Layer 5 of a small transformer language model trained on English Wikipedia (8 layers, counted from 0, width 64).
A neuron adds its activation times its output weights to the MLP's output. To switch it off is to set its activation to zero at one token and run the rest of the model.

Output weights of the MLP neurons that the questions are about. A number n stands for (n - 500) times 0.0022.
n3: 561,562,466,534,277,524,598,394,504,368,472,573,465,645,523,602,436,222,336,422,713,699,559,520,570,654,210,483,455,440,720,582,219,534,499,348,454,205,503,546,604,501,486,358,698,587,513,527,658,373,317,527,565,647,466,474,566,507,597,470,453,491,520,491
n11: 494,235,542,444,485,545,507,720,562,524,392,389,484,527,304,558,422,611,407,486,433,483,461,546,588,670,463,759,436,566,527,505,613,494,507,383,603,602,516,446,480,526,471,585,485,560,579,484,422,460,498,439,486,346,578,472,482,495,525,657,408,522,488,350
n31: 571,308,371,728,606,542,583,646,233,486,463,581,324,348,491,597,474,473,335,415,489,703,457,360,363,464,822,492,369,615,477,366,636,438,466,555,664,617,527,471,231,484,683,593,534,704,510,485,430,352,629,568,576,456,507,572,463,391,309,516,448,676,564,495
n40: 399,475,425,459,460,442,568,749,460,461,590,292,457,571,470,619,453,506,599,345,414,568,403,615,525,543,441,856,594,430,360,337,599,605,519,570,561,534,427,419,479,383,528,421,418,409,612,417,500,425,519,730,476,494,522,566,501,406,613,529,595,518,557,421
n54: 577,425,444,623,605,525,576,413,477,509,643,473,544,433,473,585,380,444,549,337,320,484,416,509,511,399,399,587,597,357,728,507,251,510,676,565,433,681,717,570,593,534,455,475,583,585,453,308,703,498,356,296,362,531,580,448,684,431,499,452,527,577,579,467
n60: 617,417,591,437,618,663,503,639,418,516,417,523,509,621,481,413,514,537,365,417,528,549,416,472,497,548,467,629,600,591,459,457,573,427,339,747,561,299,531,446,594,475,660,487,384,439,574,613,416,472,287,423,424,416,482,511,560,441,552,575,416,601,461,519
n76: 288,527,376,366,416,420,580,413,601,767,145,486,521,460,288,741,336,636,311,404,366,665,519,653,487,473,696,436,501,520,599,603,386,443,598,338,553,590,618,436,569,489,714,654,370,246,501,705,622,634,568,628,389,481,438,450,659,349,445,424,594,595,545,485
n81: 472,510,537,615,467,628,529,165,304,695,616,535,533,480,353,477,535,595,243,479,368,519,395,510,482,549,435,466,446,556,633,439,349,387,552,574,624,666,476,478,465,360,782,279,511,420,438,605,622,420,424,500,281,409,592,505,714,349,577,499,762,448,629,559
n132: 441,428,450,442,535,560,580,470,534,480,534,491,454,470,509,476,610,586,374,459,572,575,398,500,481,481,725,462,476,421,376,547,499,263,610,522,598,535,621,665,385,542,441,571,576,590,437,483,634,580,598,491,448,320,433,387,431,435,490,499,417,655,467,483
n145: 572,426,691,437,527,394,406,613,477,351,594,473,595,561,371,506,471,641,326,496,715,297,391,683,253,459,556,492,588,354,653,446,622,522,450,567,334,443,704,433,520,471,610,470,503,776,398,508,745,577,407,489,262,526,607,537,455,469,404,342,390,529,711,422
n163: 563,652,530,397,549,492,494,787,559,520,471,418,573,437,268,419,380,410,453,431,508,463,368,490,516,446,471,709,561,471,604,514,662,563,538,573,490,326,506,470,451,541,524,566,574,439,557,482,550,392,586,509,367,482,533,466,504,464,496,385,556,586,491,507
n180: 519,516,419,433,366,513,554,400,625,520,464,505,578,493,580,702,427,496,396,460,377,529,731,615,637,376,422,604,465,503,428,278,515,401,589,399,582,407,532,364,435,536,298,354,568,521,591,511,429,684,383,497,587,375,669,435,435,609,635,506,675,480,394,600
n189: 473,667,333,601,531,382,570,533,442,690,644,472,418,515,425,378,409,511,463,495,365,449,378,559,589,470,678,365,501,567,605,352,524,332,726,641,508,482,390,327,440,553,405,641,371,352,513,387,642,586,516,450,410,476,540,370,566,605,476,513,466,659,769,530
n217: 339,421,478,622,695,528,519,328,484,550,214,455,435,435,509,609,518,378,533,188,502,448,597,401,475,493,523,559,508,469,492,621,541,537,451,646,557,473,547,427,482,470,519,438,558,498,609,574,361,642,582,484,981,551,432,380,499,428,564,597,518,448,471,543
n221: 350,357,385,427,358,537,433,339,522,440,551,647,429,484,626,540,544,388,395,495,517,401,688,474,520,684,318,403,530,467,438,779,426,499,449,525,383,189,486,376,695,630,449,343,464,541,471,476,385,545,522,594,724,687,679,651,647,703,457,766,331,509,445,590
n222: 578,392,524,472,632,594,610,278,626,637,391,429,568,475,605,452,670,584,422,648,632,574,292,619,523,446,442,445,402,534,513,543,580,401,406,444,622,541,545,512,302,393,391,334,537,497,470,543,430,639,490,636,508,324,446,686,460,448,506,452,413,504,443,474

Each question names a token from some text and the token that comes next. It shows the activations a of the neurons there, in the order above. A number n stands for (n - 500) times 0.0088.

Then comes g, the gradient of the next token's log-probability with respect to the MLP's output, scaled to length 1. A neuron's effect is roughly proportional to its activation times (output weights . g). A number n stands for (n - 500) times 0.00097.

" was", then " admitted"
a: 498,498,483,553,560,514,492,487,483,482,498,482,485,685,493,491
g: 746,527,273,642,618,570,792,352,643,604,543,327,460,556,363,649,436,617,428,474,422,583,582,494,633,330,424,590,578,325,452,611,527,523,249,413,564,240,403,681,659,494,371,674,559,591,601,598,392,513,464,273,607,493,569,495,307,500,366,426,364,260,498,680
Which neuron, switched off, lowers the next token's probability most? n217

"\n", then "In"
a: 598,481,493,484,500,506,500,484,495,487,537,489,500,500,486,491
g: 361,405,563,479,328,737,442,430,473,539,524,410,237,464,599,434,340,479,625,525,588,750,279,329,695,362,437,564,361,438,729,403,512,333,651,468,199,676,430,807,436,583,392,478,635,452,475,458,552,439,459,330,473,515,710,555,636,622,655,413,549,588,569,625
Which neuron, switched off, lowers the next token's probability most? n3

" the", then " "
a: 495,503,488,506,601,503,490,498,486,499,498,553,481,481,484,505
g: 579,578,356,677,548,408,711,483,370,398,616,672,497,446,283,445,182,486,310,540,522,672,441,569,425,572,784,510,394,737,337,468,474,486,397,589,627,291,533,325,450,742,618,429,576,508,409,739,706,449,480,509,689,466,356,597,467,292,434,380,512,589,420,449
Which neuron, switched off, raises the next token's probability most? n54

"0", then "0"
a: 500,481,547,497,500,491,481,482,481,496,526,489,483,500,500,500
g: 157,417,820,487,412,600,283,689,350,501,293,680,809,602,621,470,637,459,482,533,530,551,478,524,494,522,364,336,343,674,604,454,308,532,469,396,381,536,370,417,677,358,608,628,483,428,491,391,480,330,338,553,600,543,576,567,422,694,625,488,528,390,525,689
Which neuron, switched off, raises the next token's probability most? n31

"1", then "=="
a: 481,499,615,602,500,496,500,490,499,500,483,500,498,513,500,484
g: 658,534,395,358,578,361,705,443,624,525,578,502,374,458,404,499,510,407,540,475,337,533,394,342,692,376,715,721,487,577,324,567,194,622,638,407,357,556,748,351,710,532,371,609,478,419,584,625,563,591,613,444,252,380,601,702,375,504,417,470,654,594,334,308
Which two neurons, each switched off alone, lower its probability most, in order? n40, n3

" permanent", then " buildings"
a: 499,481,498,496,745,491,500,500,579,488,497,488,489,485,482,493
g: 320,527,312,559,648,613,561,285,773,619,431,353,569,438,391,515,629,319,745,290,603,316,342,459,660,496,508,557,529,575,566,602,352,606,339,630,313,461,369,336,555,353,562,506,341,578,717,354,558,490,622,560,525,611,595,420,449,623,369,466,661,706,583,277
Which neuron, switched off, raises the next token's probability most? n132

" admitted", then " before"
a: 499,482,481,488,732,481,500,500,514,555,498,485,752,487,482,499
g: 450,634,459,508,539,407,559,601,500,458,550,599,553,662,492,225,487,377,366,467,490,626,552,221,745,627,503,544,599,502,735,431,359,608,408,601,484,428,683,302,545,583,526,401,496,627,547,385,545,712,328,127,466,598,314,444,537,389,678,402,706,296,367,640
Which neuron, switched off, lowers the next token's probability most? n54

" for", then " in"
a: 492,483,486,558,481,547,498,500,483,511,496,610,487,491,482,484
g: 663,328,434,665,505,682,418,423,666,412,672,506,566,504,581,545,376,424,370,323,253,844,508,419,701,473,437,517,466,323,620,499,577,457,583,605,388,372,538,269,547,591,481,380,523,513,754,558,341,770,387,337,525,684,433,369,476,511,601,213,553,440,522,580
Which neuron, switched off, lowers the next token's probability most? n180

"4", then " |"
a: 481,665,487,651,500,499,497,781,488,493,481,516,500,497,493,500
g: 862,519,442,677,453,660,520,458,530,654,583,357,23,540,575,457,442,421,371,415,395,415,452,521,501,501,621,609,540,368,242,385,589,463,638,577,521,603,583,679,322,561,529,667,278,609,464,436,710,578,607,430,318,388,437,454,473,468,531,627,666,477,420,391
Which two neurons, each switched off alone, lower its probability most, in order? n81, n40

"7", then "9"
a: 499,481,490,489,500,485,497,556,492,500,503,483,498,499,496,499
g: 451,523,468,548,510,755,414,416,403,358,404,354,768,442,445,644,717,701,565,316,437,289,623,357,586,473,320,473,619,351,736,713,559,459,494,860,357,572,544,631,352,463,408,346,448,626,637,560,420,587,390,521,439,508,645,478,313,380,547,314,525,444,574,417
Which neuron, switched off, lowers the next token's probability most? n81

" |", then "\n"
a: 666,484,500,491,499,554,482,483,492,498,484,599,492,498,534,499
g: 438,384,336,470,240,625,540,608,750,376,572,584,170,550,509,774,580,503,696,418,282,512,662,290,585,363,562,523,562,428,395,404,595,382,519,552,464,352,462,507,581,459,366,402,545,342,670,594,391,759,549,524,553,493,409,663,401,507,664,683,634,379,318,589
Which neuron, switched off, lowers the next token's probability most? n180

"row", then " chair"
a: 500,483,510,796,483,498,500,492,509,528,492,486,499,488,499,481
g: 313,352,528,613,795,495,521,373,558,493,555,271,546,367,429,481,758,508,497,454,325,412,507,496,411,391,212,489,462,360,716,456,465,452,619,577,488,399,728,543,456,375,457,645,300,558,455,298,588,628,599,752,387,408,671,636,676,544,418,467,783,614,457,412
Which neuron, switched off, lowers the next token's probability most? n40

" an", then " advanced"
a: 499,482,493,481,723,492,499,491,499,486,490,481,507,610,490,495
g: 678,558,214,473,446,521,532,545,507,584,636,464,401,557,493,472,237,513,675,614,480,735,543,410,442,386,436,706,604,612,502,580,651,452,426,478,619,387,492,196,608,636,709,371,712,513,420,472,533,537,299,137,475,301,564,341,570,322,561,454,681,413,533,583
Which neuron, switched off, lowers the next token's probability most? n54

" in", then " Fair"
a: 500,546,499,563,481,483,498,500,481,591,481,510,485,482,499,482
g: 517,470,397,816,610,448,379,444,599,412,504,489,580,347,531,364,718,276,449,571,545,484,631,546,561,782,235,549,618,329,575,409,592,489,600,409,556,628,420,391,333,296,595,534,566,524,660,232,439,323,358,660,347,550,374,418,517,702,634,711,378,624,493,464
Which neuron, switched off, lowers the next token's probability most? n40

"\n", then "|"
a: 871,712,485,495,496,481,500,500,483,493,559,660,498,494,539,484
g: 645,558,545,385,576,340,690,671,402,685,628,547,483,557,534,553,377,502,388,663,842,441,467,458,580,491,450,405,642,334,242,389,513,533,710,581,709,547,542,563,257,474,506,812,353,342,256,464,503,406,640,333,470,307,331,448,525,625,489,482,393,537,393,485
Which neuron, switched off, raises the next token's probability most? n3

"s", then "."
a: 500,498,500,500,500,665,481,482,557,488,483,490,483,496,495,481
g: 488,443,533,368,377,471,467,431,456,527,398,565,671,513,359,577,711,474,586,325,747,556,169,515,423,679,558,449,532,407,304,405,441,589,587,607,346,419,500,536,199,578,436,509,508,514,533,690,252,728,496,418,596,511,266,460,666,348,602,610,569,640,542,821
Which neuron, switched off, lowers the next token's probability most? n60

" the", then " Re"
a: 492,520,481,636,587,513,481,499,490,497,499,548,485,483,486,525
g: 528,600,333,377,431,278,539,370,409,399,565,440,391,370,386,508,295,362,417,716,364,741,543,623,517,754,293,563,374,441,534,488,495,702,577,341,610,461,601,699,420,594,571,621,582,422,525,647,725,450,396,553,609,589,236,616,547,573,657,704,368,272,483,401
Which neuron, switched off, lowers the next token's probability most? n40

" the", then " Alaska"
a: 488,506,486,540,573,541,481,500,481,499,499,565,486,481,481,534
g: 369,496,560,515,600,506,300,670,364,528,484,623,278,300,461,260,224,383,566,547,773,451,504,413,594,645,733,451,637,528,415,720,635,519,609,291,376,603,621,328,344,298,569,287,470,693,508,422,496,475,367,608,581,604,538,533,701,403,410,569,570,504,556,612
Which neuron, switched off, raises the next token's probability most? n180

" ", then "1"
a: 500,489,489,483,499,484,482,499,500,569,483,485,490,664,498,484
g: 458,372,573,442,585,493,575,794,452,709,523,424,610,433,702,491,643,504,487,353,562,331,336,742,363,635,609,199,446,544,612,520,738,377,307,484,404,314,675,460,675,425,501,367,480,340,361,440,614,681,603,305,566,660,599,419,621,329,381,453,419,411,490,578
Which neuron, switched off, lowers the next token's probability most? n145

" ", then "ob"
a: 490,707,486,691,492,485,494,500,494,504,481,515,499,785,487,492
g: 802,424,609,668,398,488,430,311,466,812,555,468,314,439,458,327,326,566,590,674,218,465,501,553,644,583,263,804,433,531,484,427,461,574,457,449,634,620,512,618,642,545,492,294,397,518,424,377,390,440,364,434,585,629,646,609,390,336,617,601,390,619,365,545
Which neuron, switched off, lowers the next token's probability most? n11

"\n", then "===="
a: 659,490,490,495,500,515,499,493,500,484,481,482,500,500,483,481
g: 682,429,395,353,382,457,409,339,488,396,570,603,536,613,442,580,259,422,497,334,485,482,459,269,522,380,475,439,775,590,613,595,676,387,742,404,367,459,482,438,730,602,527,626,764,664,622,364,514,519,318,258,710,565,574,507,368,363,422,779,544,436,461,539
Which neuron, switched off, lowers the next token's probability most? n3

" |", then " March"
a: 481,511,496,482,500,485,482,500,500,500,493,501,500,498,492,493
g: 372,508,529,493,654,192,636,383,331,412,448,189,603,514,547,549,588,585,389,398,664,456,599,357,585,627,641,652,338,407,526,680,413,424,620,346,410,790,511,602,562,525,721,587,680,398,365,624,552,544,490,398,542,528,551,239,560,479,187,433,396,582,493,594
Which neuron, switched off, raises the next token's probability most? n76

" Majority", then " Leader"
a: 486,498,498,495,599,485,500,500,485,505,497,492,496,575,486,498
g: 453,431,378,578,579,372,551,289,546,493,447,306,623,398,393,444,670,413,413,603,546,475,732,538,612,419,450,566,596,329,637,708,431,442,296,415,494,382,414,417,601,644,388,477,457,614,264,558,771,473,482,825,415,267,631,686,726,423,488,621,540,429,654,288
Which neuron, switched off, lowers the next token's probability most? n54

".", then " At"
a: 715,595,501,611,498,481,489,497,499,483,506,500,489,481,814,498
g: 609,294,529,579,417,650,385,319,303,457,512,445,727,534,623,543,204,546,568,419,570,585,335,608,574,634,343,430,514,473,537,374,700,747,458,502,671,454,665,763,600,464,696,555,740,510,610,586,518,334,358,296,353,403,453,482,569,440,471,386,428,337,537,275
Which neuron, switched off, lowers the next token's probability most? n3

",", then " and"
a: 496,485,481,522,481,582,488,497,514,481,493,516,482,485,481,484
g: 585,425,367,545,480,713,366,684,564,486,414,667,46,621,349,346,728,453,386,613,416,781,682,439,535,716,529,504,476,398,601,573,538,530,483,573,546,464,464,422,571,520,377,644,471,382,452,528,444,450,256,512,619,631,461,385,282,598,591,301,597,529,310,581
Which neuron, switched off, lowers the next token's probability most? n60

"===", then "Democratic"
a: 566,483,481,613,489,539,500,496,495,495,496,481,497,496,616,481
g: 452,397,464,461,541,435,488,335,713,855,395,435,632,461,487,318,216,483,580,452,577,415,449,515,417,533,458,403,387,463,609,599,673,412,554,483,498,251,414,536,456,495,608,594,591,691,443,445,702,539,532,554,647,312,339,665,453,429,280,520,716,634,286,826
Which neuron, switched off, lowers the next token's probability most? n221

" H", then "Q"
a: 498,481,500,483,500,486,500,500,493,500,642,500,487,497,499,490
g: 442,517,503,482,488,440,678,691,526,282,352,671,519,615,315,575,522,582,419,585,504,652,564,533,455,353,624,435,511,442,698,629,474,390,402,590,351,579,343,432,236,710,677,371,438,551,401,588,520,328,392,906,420,221,623,492,667,487,500,378,685,413,373,456
Which neuron, switched off, lowers the next token's probability most? n163

" of", then " three"
a: 493,486,499,481,544,598,493,492,484,483,499,608,500,488,481,507
g: 558,498,511,368,433,603,554,461,637,694,503,349,688,623,550,215,528,605,447,639,149,580,419,754,442,588,501,363,572,659,687,535,422,494,475,588,275,232,632,536,573,474,606,499,302,372,591,457,510,434,458,505,305,466,441,225,498,483,504,518,673,487,788,460
Which neuron, switched off, raises the next token's probability most? n180

" that", then " would"
a: 488,490,500,652,485,515,492,577,541,482,481,483,498,485,484,486
g: 601,489,601,85,411,515,403,500,521,440,488,595,721,533,315,481,668,526,392,650,604,479,610,451,603,434,481,542,448,294,322,410,647,309,543,446,560,486,255,619,420,667,516,473,505,748,582,157,415,677,454,421,469,373,661,399,578,498,565,476,638,650,462,718
Which neuron, switched off, lowers the next token's probability most? n132

" was", then " born"
a: 499,537,490,564,573,506,499,486,503,481,486,488,496,614,490,481
g: 603,192,519,671,740,565,665,580,630,472,314,587,585,546,556,424,348,460,462,260,452,544,560,441,585,504,550,355,495,658,503,445,484,448,382,643,311,346,704,508,323,422,372,631,368,453,204,861,506,530,548,602,497,609,544,682,344,453,459,438,621,375,649,412
Which neuron, switched off, lowers the next token's probability most? n217

" sat", then " on"
a: 497,560,486,500,510,489,500,496,510,494,482,498,606,562,497,481
g: 355,480,712,640,821,430,590,577,602,328,700,295,302,486,512,222,580,541,338,364,359,653,596,504,320,547,586,577,562,408,544,574,329,534,513,454,380,493,483,497,496,658,730,368,486,445,807,476,498,734,434,317,385,436,350,465,571,548,452,405,696,551,405,502
Which neuron, switched off, lowers the next token's probability most? n217

"phi", then "lan"
a: 489,483,644,544,496,506,494,494,481,500,487,481,498,500,499,581
g: 513,620,631,315,284,445,577,705,268,615,508,613,600,191,687,540,315,637,610,278,665,387,534,553,200,721,690,221,544,517,594,542,404,543,637,582,530,508,613,469,401,590,576,635,360,425,482,324,542,453,592,698,413,484,479,413,571,413,434,467,389,543,452,455
Which neuron, switched off, lowers the next token's probability most? n31

" on", then " hand"
a: 481,656,497,566,498,497,499,500,482,486,685,530,487,500,484,498
g: 608,476,657,738,625,347,387,495,509,687,630,567,447,504,517,214,519,456,515,612,238,472,157,509,476,376,351,497,713,794,662,379,586,672,491,687,616,341,549,510,618,447,459,545,432,465,576,283,354,381,410,422,381,659,543,423,388,322,574,560,506,627,480,557
Which neuron, switched off, lowers the next token's probability most? n163

"s", then " Ward"
a: 500,481,495,496,487,564,499,486,486,497,500,482,538,486,492,483
g: 539,577,494,426,605,454,460,658,399,251,525,712,403,687,539,583,717,488,692,486,429,469,519,522,512,622,582,725,420,344,583,230,360,786,472,338,503,467,260,544,462,593,535,416,457,704,381,478,483,374,464,512,532,254,394,385,442,711,646,789,372,376,399,461
Which neuron, switched off, raises the next token's probability most? n189

" likely", then " f"
a: 493,481,517,645,487,491,482,481,497,488,497,493,494,486,491,496
g: 647,538,526,498,497,428,504,490,377,565,490,493,584,647,463,99,498,351,675,721,368,489,335,600,519,432,623,560,560,903,558,329,396,408,727,558,645,448,388,404,555,512,513,481,644,497,455,637,461,279,352,227,483,763,628,496,505,383,532,387,513,373,539,443
Which neuron, switched off, raises the next token's probability most? n40

" (", then "née"
a: 563,522,500,512,500,517,500,500,489,496,481,487,481,487,489,485
g: 564,527,613,616,481,382,493,425,621,724,420,326,463,472,552,353,737,541,534,384,448,474,670,571,550,527,414,380,425,722,355,253,465,556,299,479,568,421,605,864,753,490,420,766,433,483,280,347,482,595,384,263,557,586,568,561,515,346,558,434,542,570,531,259
Which neuron, switched off, raises the next token's probability most? n3

" ", then "ban"
a: 492,503,499,627,481,495,500,499,498,498,481,492,500,809,482,518
g: 780,608,524,508,396,687,436,504,598,660,631,331,715,681,595,577,349,770,528,631,622,469,723,358,409,545,460,472,426,407,522,503,292,349,390,402,603,498,445,562,607,430,461,361,636,239,523,611,398,324,665,524,465,342,453,327,622,302,561,443,446,467,225,602
Which neuron, switched off, raises the next token's probability most? n217

" other", then " person"
a: 497,481,482,610,546,494,497,486,631,500,487,481,496,481,498,481
g: 461,449,623,695,531,390,600,486,564,470,460,535,626,452,507,609,625,447,438,550,445,402,416,434,491,461,774,456,388,448,619,528,665,552,612,394,408,384,336,606,430,577,400,548,139,468,290,402,485,471,611,898,681,762,404,378,457,291,454,407,565,270,548,728
Which neuron, switched off, raises the next token's probability most? n54